Layer 3 of a small transformer language model trained on English Wikipedia (10 layers, counted from 0, width 96).
A neuron's activation on a vector x is SiLU(gate . x) times (in . x), where the dot is the dot product.

Input weights of the MLP neurons that the questions are about. A number n stands for (n - 128) times 0.0041.
n25 gate: 157, 118, 197, 104, 88, 136, 124, 111, 147, 164, 69, 84, 134, 103, 145, 148, 69, 89, 75, 146, 164, 95, 116, 129, 103, 164, 102, 149, 113, 76, 92, 137, 155, 138, 67, 63, 155, 108, 115, 172, 96, 114, 113, 159, 102, 70, 119, 128, 159, 144, 181, 105, 155, 75, 94, 149, 130, 168, 133, 132, 97, 165, 153, 133, 154, 159, 115, 109, 130, 139, 126, 130, 110, 106, 84, 158, 120, 147, 161, 98, 177, 149, 144, 148, 126, 131, 99, 133, 124, 156, 190, 151, 118, 164, 101, 57
n30 gate: 52, 72, 148, 107, 103, 150, 108, 142, 137, 121, 50, 111, 123, 108, 114, 122, 103, 92, 108, 141, 192, 170, 197, 158, 86, 148, 126, 141, 72, 154, 128, 104, 145, 146, 137, 154, 81, 132, 170, 168, 100, 141, 106, 170, 126, 158, 123, 175, 113, 168, 142, 189, 108, 141, 100, 165, 152, 123, 124, 95, 139, 139, 137, 83, 121, 174, 183, 124, 123, 136, 115, 171, 79, 93, 174, 128, 162, 140, 194, 129, 73, 150, 128, 86, 83, 195, 98, 117, 155, 146, 150, 122, 74, 136, 91, 115
n105 gate: 164, 109, 68, 158, 154, 172, 132, 177, 135, 116, 119, 128, 176, 96, 180, 76, 153, 105, 142, 107, 130, 96, 140, 156, 132, 115, 76, 130, 139, 126, 176, 121, 140, 99, 120, 95, 130, 119, 132, 130, 129, 99, 140, 121, 72, 150, 94, 92, 132, 113, 132, 140, 110, 143, 106, 149, 151, 143, 159, 108, 102, 113, 58, 134, 155, 189, 166, 139, 128, 109, 112, 164, 164, 117, 125, 152, 102, 90, 118, 154, 149, 140, 121, 106, 152, 147, 153, 96, 144, 93, 110, 158, 68, 126, 102, 148
n114 gate: 187, 107, 130, 178, 127, 106, 165, 171, 119, 91, 108, 127, 171, 138, 139, 138, 106, 179, 169, 92, 81, 174, 141, 124, 132, 131, 207, 91, 112, 129, 162, 72, 72, 87, 85, 124, 104, 134, 157, 153, 103, 54, 150, 116, 91, 137, 113, 101, 190, 90, 106, 102, 126, 163, 83, 167, 105, 40, 127, 164, 113, 114, 78, 114, 167, 131, 113, 60, 171, 100, 137, 116, 89, 83, 102, 91, 132, 131, 126, 179, 161, 138, 142, 116, 220, 145, 161, 110, 160, 133, 94, 122, 110, 77, 157, 87
n148 gate: 113, 151, 142, 164, 149, 125, 169, 169, 93, 117, 139, 176, 70, 121, 126, 158, 123, 114, 101, 170, 148, 117, 111, 147, 177, 89, 126, 108, 126, 138, 161, 106, 149, 116, 85, 135, 227, 169, 150, 106, 134, 75, 133, 118, 151, 171, 126, 106, 124, 165, 136, 150, 159, 110, 175, 153, 131, 194, 132, 121, 130, 149, 112, 82, 154, 135, 131, 129, 146, 143, 126, 162, 132, 107, 159, 106, 175, 145, 97, 113, 167, 121, 100, 49, 145, 152, 126, 62, 133, 115, 157, 70, 87, 121, 132, 143
n162 gate: 126, 141, 113, 117, 65, 113, 166, 143, 141, 153, 103, 88, 126, 131, 117, 7, 131, 139, 143, 94, 71, 152, 160, 124, 74, 175, 126, 158, 101, 77, 140, 140, 111, 139, 95, 140, 147, 121, 183, 164, 77, 135, 178, 105, 111, 120, 144, 116, 120, 126, 177, 185, 156, 132, 103, 152, 80, 135, 133, 143, 156, 176, 120, 165, 144, 165, 158, 99, 79, 74, 156, 160, 133, 86, 151, 130, 129, 145, 145, 161, 133, 155, 136, 126, 122, 126, 123, 153, 184, 132, 112, 185, 117, 88, 92, 148
n212 gate: 146, 141, 93, 151, 84, 111, 118, 143, 111, 111, 179, 160, 67, 103, 149, 180, 154, 138, 79, 113, 142, 116, 107, 130, 87, 86, 183, 125, 159, 147, 149, 79, 130, 90, 129, 169, 177, 118, 102, 114, 104, 73, 156, 132, 118, 117, 152, 129, 162, 125, 123, 93, 106, 166, 90, 119, 143, 126, 123, 169, 102, 130, 107, 149, 163, 122, 131, 155, 149, 177, 135, 132, 147, 133, 142, 123, 110, 106, 77, 151, 102, 69, 105, 83, 152, 106, 120, 114, 140, 134, 146, 91, 130, 153, 129, 140
n240 gate: 66, 126, 103, 100, 127, 154, 80, 124, 137, 94, 91, 131, 147, 119, 103, 135, 205, 104, 134, 119, 126, 168, 116, 150, 130, 111, 161, 73, 137, 146, 135, 193, 88, 144, 85, 141, 89, 135, 120, 127, 166, 105, 86, 86, 126, 125, 150, 160, 137, 146, 108, 126, 147, 182, 138, 130, 160, 160, 141, 94, 108, 156, 163, 169, 122, 130, 107, 87, 145, 129, 153, 118, 142, 128, 87, 105, 131, 99, 113, 140, 131, 188, 148, 161, 140, 126, 158, 142, 133, 173, 176, 144, 171, 151, 135, 106
n25 in: 160, 132, 144, 98, 117, 143, 135, 117, 135, 143, 63, 80, 108, 130, 132, 136, 127, 110, 74, 118, 170, 73, 108, 63, 129, 161, 112, 156, 168, 113, 123, 110, 160, 95, 110, 72, 178, 114, 124, 159, 115, 100, 133, 147, 110, 100, 130, 113, 131, 107, 153, 97, 156, 102, 107, 132, 122, 185, 128, 125, 100, 148, 165, 137, 170, 130, 65, 131, 105, 180, 155, 93, 93, 147, 93, 140, 113, 146, 103, 83, 133, 173, 120, 156, 127, 97, 104, 95, 111, 126, 195, 124, 149, 188, 73, 110
n30 in: 110, 61, 172, 138, 121, 96, 82, 138, 134, 117, 74, 116, 129, 97, 110, 88, 92, 121, 119, 150, 150, 160, 130, 165, 77, 135, 116, 131, 79, 175, 114, 131, 153, 166, 124, 129, 89, 160, 145, 210, 82, 173, 130, 138, 157, 151, 60, 118, 141, 189, 144, 176, 121, 144, 119, 103, 159, 134, 117, 165, 126, 158, 131, 140, 45, 127, 192, 102, 133, 137, 137, 134, 102, 120, 159, 99, 140, 113, 145, 147, 103, 133, 94, 74, 95, 186, 100, 115, 113, 168, 105, 105, 72, 117, 90, 119
n105 in: 141, 112, 114, 70, 123, 126, 107, 133, 130, 63, 112, 119, 106, 147, 143, 94, 92, 139, 172, 95, 166, 163, 72, 137, 115, 177, 122, 137, 112, 96, 96, 138, 211, 159, 140, 132, 84, 126, 143, 129, 115, 163, 118, 125, 154, 108, 147, 136, 108, 146, 130, 129, 128, 134, 148, 124, 98, 69, 130, 144, 161, 124, 122, 127, 130, 43, 109, 76, 131, 126, 130, 76, 120, 180, 99, 104, 148, 108, 106, 114, 94, 125, 132, 112, 106, 171, 155, 196, 163, 176, 145, 121, 124, 131, 160, 108
n114 in: 151, 82, 129, 104, 106, 166, 121, 150, 138, 168, 157, 85, 111, 135, 139, 134, 128, 74, 109, 150, 134, 171, 105, 82, 128, 153, 80, 102, 230, 127, 128, 161, 110, 129, 162, 173, 193, 105, 83, 185, 154, 162, 100, 73, 119, 167, 88, 176, 123, 138, 101, 134, 165, 156, 153, 120, 120, 113, 226, 99, 94, 186, 184, 119, 61, 148, 101, 83, 114, 186, 179, 153, 168, 150, 179, 71, 136, 138, 102, 123, 148, 129, 149, 177, 182, 105, 133, 169, 158, 176, 110, 90, 213, 162, 121, 93
n148 in: 175, 160, 133, 136, 132, 142, 140, 86, 152, 180, 130, 163, 138, 154, 125, 104, 134, 171, 215, 159, 111, 163, 97, 93, 130, 141, 122, 95, 126, 99, 156, 144, 157, 101, 127, 97, 171, 187, 155, 116, 141, 151, 124, 122, 195, 128, 121, 86, 142, 146, 102, 124, 160, 149, 164, 115, 99, 139, 165, 199, 173, 154, 125, 127, 162, 80, 122, 134, 163, 187, 104, 93, 149, 145, 77, 129, 186, 173, 107, 117, 143, 97, 111, 91, 139, 152, 137, 98, 127, 99, 168, 103, 142, 156, 132, 166
n162 in: 115, 123, 110, 88, 60, 92, 129, 106, 153, 94, 88, 97, 83, 156, 83, 100, 191, 111, 149, 81, 69, 121, 133, 137, 160, 129, 153, 93, 145, 111, 159, 113, 94, 112, 134, 161, 119, 157, 191, 121, 93, 135, 197, 111, 164, 137, 190, 97, 109, 83, 152, 126, 129, 80, 178, 202, 146, 112, 134, 128, 160, 122, 140, 133, 140, 68, 154, 84, 117, 107, 110, 136, 127, 103, 148, 183, 153, 158, 92, 148, 137, 89, 106, 103, 107, 105, 108, 115, 195, 101, 102, 121, 135, 114, 74, 126
n212 in: 116, 185, 120, 120, 71, 160, 122, 107, 103, 99, 160, 180, 129, 110, 131, 141, 157, 122, 76, 141, 159, 145, 96, 155, 114, 136, 153, 104, 139, 133, 130, 76, 121, 61, 135, 160, 178, 70, 94, 138, 102, 88, 152, 138, 119, 118, 146, 106, 130, 136, 151, 85, 95, 154, 107, 126, 123, 96, 108, 128, 89, 153, 105, 149, 141, 135, 135, 163, 126, 184, 116, 144, 120, 128, 134, 112, 126, 134, 101, 126, 107, 98, 84, 84, 102, 119, 161, 93, 127, 140, 157, 112, 121, 147, 130, 110
n240 in: 122, 149, 120, 113, 144, 111, 84, 142, 81, 124, 116, 122, 117, 122, 129, 178, 123, 136, 102, 81, 107, 92, 161, 97, 166, 71, 83, 130, 152, 167, 198, 102, 145, 151, 123, 148, 126, 142, 53, 127, 118, 158, 148, 125, 97, 116, 141, 162, 134, 96, 124, 152, 116, 118, 136, 93, 147, 104, 130, 149, 146, 116, 129, 112, 155, 106, 151, 121, 139, 172, 110, 153, 134, 101, 137, 142, 139, 84, 210, 92, 141, 71, 170, 93, 114, 159, 99, 130, 174, 88, 141, 150, 97, 151, 157, 131

Each question shows a token from some text and the vector x that enters the MLP there. A number n stands for (n - 128) times 0.033.

" Dan": 125, 157, 150, 148, 145, 150, 111, 130, 104, 153, 126, 141, 152, 159, 156, 120, 86, 107, 90, 104, 119, 131, 132, 135, 140, 139, 124, 135, 161, 101, 122, 96, 146, 162, 141, 156, 121, 121, 80, 183, 182, 131, 179, 94, 149, 120, 98, 107, 158, 95, 143, 103, 128, 116, 162, 129, 162, 151, 131, 119, 133, 140, 142, 92, 144, 137, 133, 149, 159, 134, 136, 122, 123, 174, 150, 134, 139, 105, 124, 155, 103, 152, 100, 142, 141, 129, 178, 131, 145, 93, 130, 119, 139, 128, 99, 122
Which of these neurons fires most? n162

"57": 125, 148, 138, 140, 162, 162, 89, 103, 119, 122, 123, 153, 163, 161, 154, 128, 137, 187, 89, 103, 97, 132, 140, 104, 102, 119, 130, 139, 154, 163, 154, 124, 112, 131, 100, 129, 121, 102, 104, 166, 112, 153, 159, 129, 142, 140, 142, 144, 161, 98, 143, 134, 166, 116, 140, 118, 97, 116, 125, 136, 130, 142, 126, 98, 98, 110, 111, 139, 131, 105, 119, 123, 137, 126, 134, 145, 118, 129, 127, 184, 116, 163, 119, 150, 109, 122, 152, 130, 147, 121, 117, 99, 130, 163, 109, 104
The most active neuron and its activation: n114, at about 0.36

"'s": 138, 148, 116, 125, 155, 196, 120, 131, 111, 117, 126, 143, 148, 161, 117, 147, 124, 139, 131, 158, 149, 123, 113, 133, 141, 146, 137, 142, 117, 143, 131, 135, 125, 138, 136, 133, 109, 134, 132, 165, 126, 144, 119, 114, 124, 150, 97, 120, 143, 116, 115, 106, 135, 119, 137, 130, 136, 142, 125, 112, 137, 98, 123, 140, 99, 128, 124, 118, 204, 127, 153, 150, 150, 95, 130, 125, 147, 126, 116, 173, 146, 149, 118, 146, 149, 128, 148, 115, 168, 58, 119, 117, 139, 120, 104, 133
Which of these neurons fires most? n114

" Is": 150, 146, 134, 107, 144, 153, 97, 125, 116, 161, 123, 95, 112, 139, 172, 163, 109, 111, 122, 126, 138, 111, 109, 122, 103, 119, 140, 156, 137, 141, 126, 153, 144, 150, 144, 155, 102, 153, 149, 170, 139, 161, 172, 109, 130, 168, 109, 124, 159, 121, 108, 124, 88, 141, 182, 125, 168, 120, 107, 141, 156, 131, 100, 99, 121, 129, 111, 152, 179, 131, 137, 145, 147, 154, 118, 165, 88, 111, 115, 155, 116, 136, 95, 135, 139, 114, 162, 130, 149, 123, 160, 112, 123, 126, 123, 130
Which of these neurons fires most? n105

" a": 128, 119, 136, 137, 159, 202, 88, 123, 143, 120, 132, 117, 132, 133, 165, 129, 111, 131, 106, 164, 132, 100, 120, 112, 112, 117, 128, 131, 120, 146, 138, 130, 138, 132, 134, 145, 116, 163, 132, 133, 125, 148, 137, 145, 145, 117, 93, 123, 174, 143, 110, 105, 126, 85, 116, 142, 113, 121, 131, 115, 141, 108, 114, 138, 106, 97, 144, 124, 162, 122, 138, 155, 131, 131, 142, 135, 166, 158, 135, 169, 118, 139, 116, 134, 150, 131, 122, 137, 134, 70, 135, 113, 131, 95, 110, 110
Which of these neurons fires most? n30

"ind": 147, 96, 143, 130, 111, 159, 78, 91, 69, 109, 116, 135, 148, 198, 140, 84, 103, 114, 97, 111, 125, 98, 109, 127, 141, 115, 134, 145, 122, 121, 125, 95, 145, 148, 134, 114, 122, 166, 164, 148, 124, 182, 114, 146, 159, 107, 122, 128, 146, 90, 112, 129, 109, 109, 159, 115, 131, 130, 92, 142, 112, 134, 114, 129, 127, 136, 131, 104, 167, 103, 135, 147, 132, 136, 145, 138, 59, 111, 125, 174, 123, 149, 148, 102, 76, 121, 138, 112, 118, 123, 169, 143, 156, 131, 110, 129
Which of these neurons fires most? n114

" \"": 121, 131, 124, 122, 129, 155, 113, 162, 125, 137, 117, 109, 167, 167, 149, 112, 72, 130, 139, 114, 166, 110, 121, 117, 128, 129, 148, 127, 122, 133, 143, 130, 130, 154, 102, 146, 123, 165, 129, 83, 98, 158, 171, 104, 146, 154, 111, 102, 151, 118, 132, 101, 107, 107, 133, 109, 146, 124, 77, 119, 145, 126, 117, 118, 110, 125, 140, 106, 148, 124, 176, 154, 146, 139, 173, 126, 153, 145, 105, 122, 131, 124, 107, 162, 137, 143, 174, 135, 139, 98, 138, 107, 117, 134, 89, 116
Which of these neurons fires most? n105

" of": 129, 142, 149, 141, 152, 187, 114, 138, 132, 117, 133, 93, 143, 153, 157, 99, 95, 136, 124, 139, 140, 113, 136, 122, 115, 143, 160, 134, 142, 128, 126, 126, 131, 127, 115, 128, 121, 122, 131, 130, 132, 163, 137, 141, 120, 134, 143, 117, 140, 158, 115, 139, 125, 131, 124, 138, 153, 147, 121, 109, 133, 68, 113, 108, 105, 137, 132, 140, 192, 105, 121, 127, 160, 93, 123, 159, 164, 132, 129, 184, 128, 118, 122, 121, 123, 131, 121, 120, 115, 50, 143, 124, 154, 136, 116, 138
Which of these neurons fires most? n212

" |": 130, 141, 157, 119, 139, 170, 69, 116, 149, 151, 119, 108, 155, 155, 123, 142, 170, 160, 147, 135, 129, 118, 130, 118, 112, 148, 152, 128, 163, 167, 143, 118, 108, 153, 132, 129, 141, 119, 114, 143, 98, 108, 146, 131, 160, 148, 128, 117, 151, 144, 90, 112, 135, 117, 164, 98, 120, 120, 121, 116, 69, 122, 119, 126, 118, 144, 131, 117, 133, 111, 129, 112, 142, 115, 150, 149, 141, 117, 141, 167, 131, 134, 114, 138, 132, 150, 163, 146, 130, 87, 110, 115, 124, 129, 157, 106
The three highest activations, in order: n114, n25, n240

" H": 112, 168, 125, 132, 139, 159, 114, 122, 131, 200, 129, 158, 146, 128, 105, 107, 118, 151, 90, 131, 134, 133, 86, 123, 139, 130, 129, 177, 136, 166, 123, 145, 111, 143, 117, 138, 139, 151, 121, 138, 129, 144, 147, 147, 124, 129, 122, 80, 142, 70, 99, 124, 111, 113, 136, 104, 147, 115, 93, 114, 165, 152, 115, 113, 126, 101, 118, 124, 132, 106, 121, 136, 134, 139, 129, 146, 82, 136, 120, 135, 110, 145, 127, 125, 140, 131, 164, 125, 147, 102, 152, 117, 140, 115, 106, 90
Which two neurons fire most, strongest first? n30, n114

"R": 119, 152, 118, 132, 159, 154, 118, 125, 169, 160, 119, 163, 170, 158, 171, 115, 169, 170, 111, 150, 129, 117, 123, 138, 147, 83, 128, 142, 182, 159, 120, 96, 107, 162, 113, 126, 145, 123, 128, 176, 141, 172, 129, 164, 165, 128, 174, 103, 131, 106, 110, 124, 116, 130, 104, 110, 158, 150, 77, 140, 169, 92, 118, 133, 122, 112, 136, 143, 135, 137, 138, 133, 129, 162, 156, 117, 129, 145, 126, 110, 144, 156, 122, 158, 132, 128, 143, 137, 111, 112, 137, 116, 124, 121, 106, 124
The most active neuron and its activation: n114, at about 0.25

"der": 146, 169, 134, 147, 126, 150, 121, 89, 113, 107, 112, 121, 125, 169, 121, 135, 118, 92, 124, 130, 132, 117, 115, 127, 156, 161, 125, 131, 147, 140, 111, 122, 121, 132, 120, 143, 110, 175, 120, 160, 166, 158, 130, 90, 163, 137, 113, 110, 119, 81, 153, 135, 144, 137, 135, 130, 140, 108, 92, 157, 136, 111, 168, 136, 126, 119, 114, 84, 201, 112, 113, 170, 131, 142, 120, 138, 97, 104, 141, 127, 110, 138, 112, 154, 111, 130, 158, 108, 102, 82, 131, 92, 120, 148, 168, 107
The three highest activations, in order: n240, n212, n30

"-": 136, 128, 142, 115, 146, 163, 131, 129, 145, 140, 131, 128, 138, 135, 121, 94, 136, 163, 127, 126, 145, 145, 116, 115, 122, 145, 187, 127, 128, 165, 146, 125, 131, 131, 126, 109, 98, 148, 100, 153, 140, 148, 147, 137, 124, 111, 116, 107, 149, 98, 128, 122, 132, 133, 139, 138, 140, 112, 110, 98, 111, 112, 114, 131, 117, 140, 118, 97, 154, 105, 140, 140, 137, 156, 161, 186, 154, 133, 154, 155, 133, 118, 125, 153, 144, 122, 162, 111, 138, 100, 98, 71, 132, 148, 133, 78
Which of these neurons fires most? n114

"g": 148, 159, 134, 125, 135, 132, 120, 111, 129, 139, 115, 88, 123, 206, 173, 71, 139, 114, 121, 129, 131, 125, 93, 121, 135, 109, 139, 162, 136, 146, 142, 128, 135, 184, 121, 193, 105, 127, 141, 118, 142, 152, 167, 149, 171, 102, 124, 109, 147, 111, 136, 124, 129, 87, 151, 111, 140, 102, 90, 123, 93, 127, 164, 146, 144, 120, 125, 94, 104, 119, 153, 168, 130, 119, 110, 160, 78, 78, 131, 93, 160, 134, 137, 116, 103, 140, 91, 138, 132, 93, 105, 133, 117, 152, 108, 140
Which of these neurons fires most? n162

" ": 115, 148, 132, 132, 157, 154, 112, 127, 160, 46, 121, 147, 180, 134, 143, 135, 127, 133, 98, 144, 121, 130, 132, 145, 127, 122, 155, 143, 158, 145, 144, 131, 132, 146, 121, 140, 144, 168, 133, 148, 118, 162, 144, 143, 124, 123, 144, 95, 150, 125, 116, 133, 99, 117, 137, 134, 143, 135, 104, 127, 138, 142, 121, 124, 138, 123, 125, 70, 123, 114, 127, 112, 112, 129, 154, 151, 149, 131, 134, 118, 112, 137, 122, 135, 123, 89, 174, 140, 100, 96, 109, 102, 127, 159, 79, 87
Which of these neurons fires most? n30

"12": 138, 136, 131, 137, 166, 174, 85, 100, 91, 89, 121, 148, 169, 131, 149, 145, 121, 172, 89, 122, 124, 119, 133, 92, 129, 136, 122, 136, 175, 158, 175, 131, 100, 164, 116, 140, 127, 134, 122, 173, 101, 156, 164, 129, 140, 143, 151, 145, 161, 117, 121, 161, 148, 102, 149, 124, 118, 124, 132, 154, 132, 135, 115, 120, 131, 117, 136, 116, 170, 115, 142, 147, 132, 146, 141, 127, 146, 114, 122, 145, 113, 142, 107, 149, 127, 101, 122, 135, 127, 147, 117, 120, 125, 159, 118, 126
Which of these neurons fires most? n240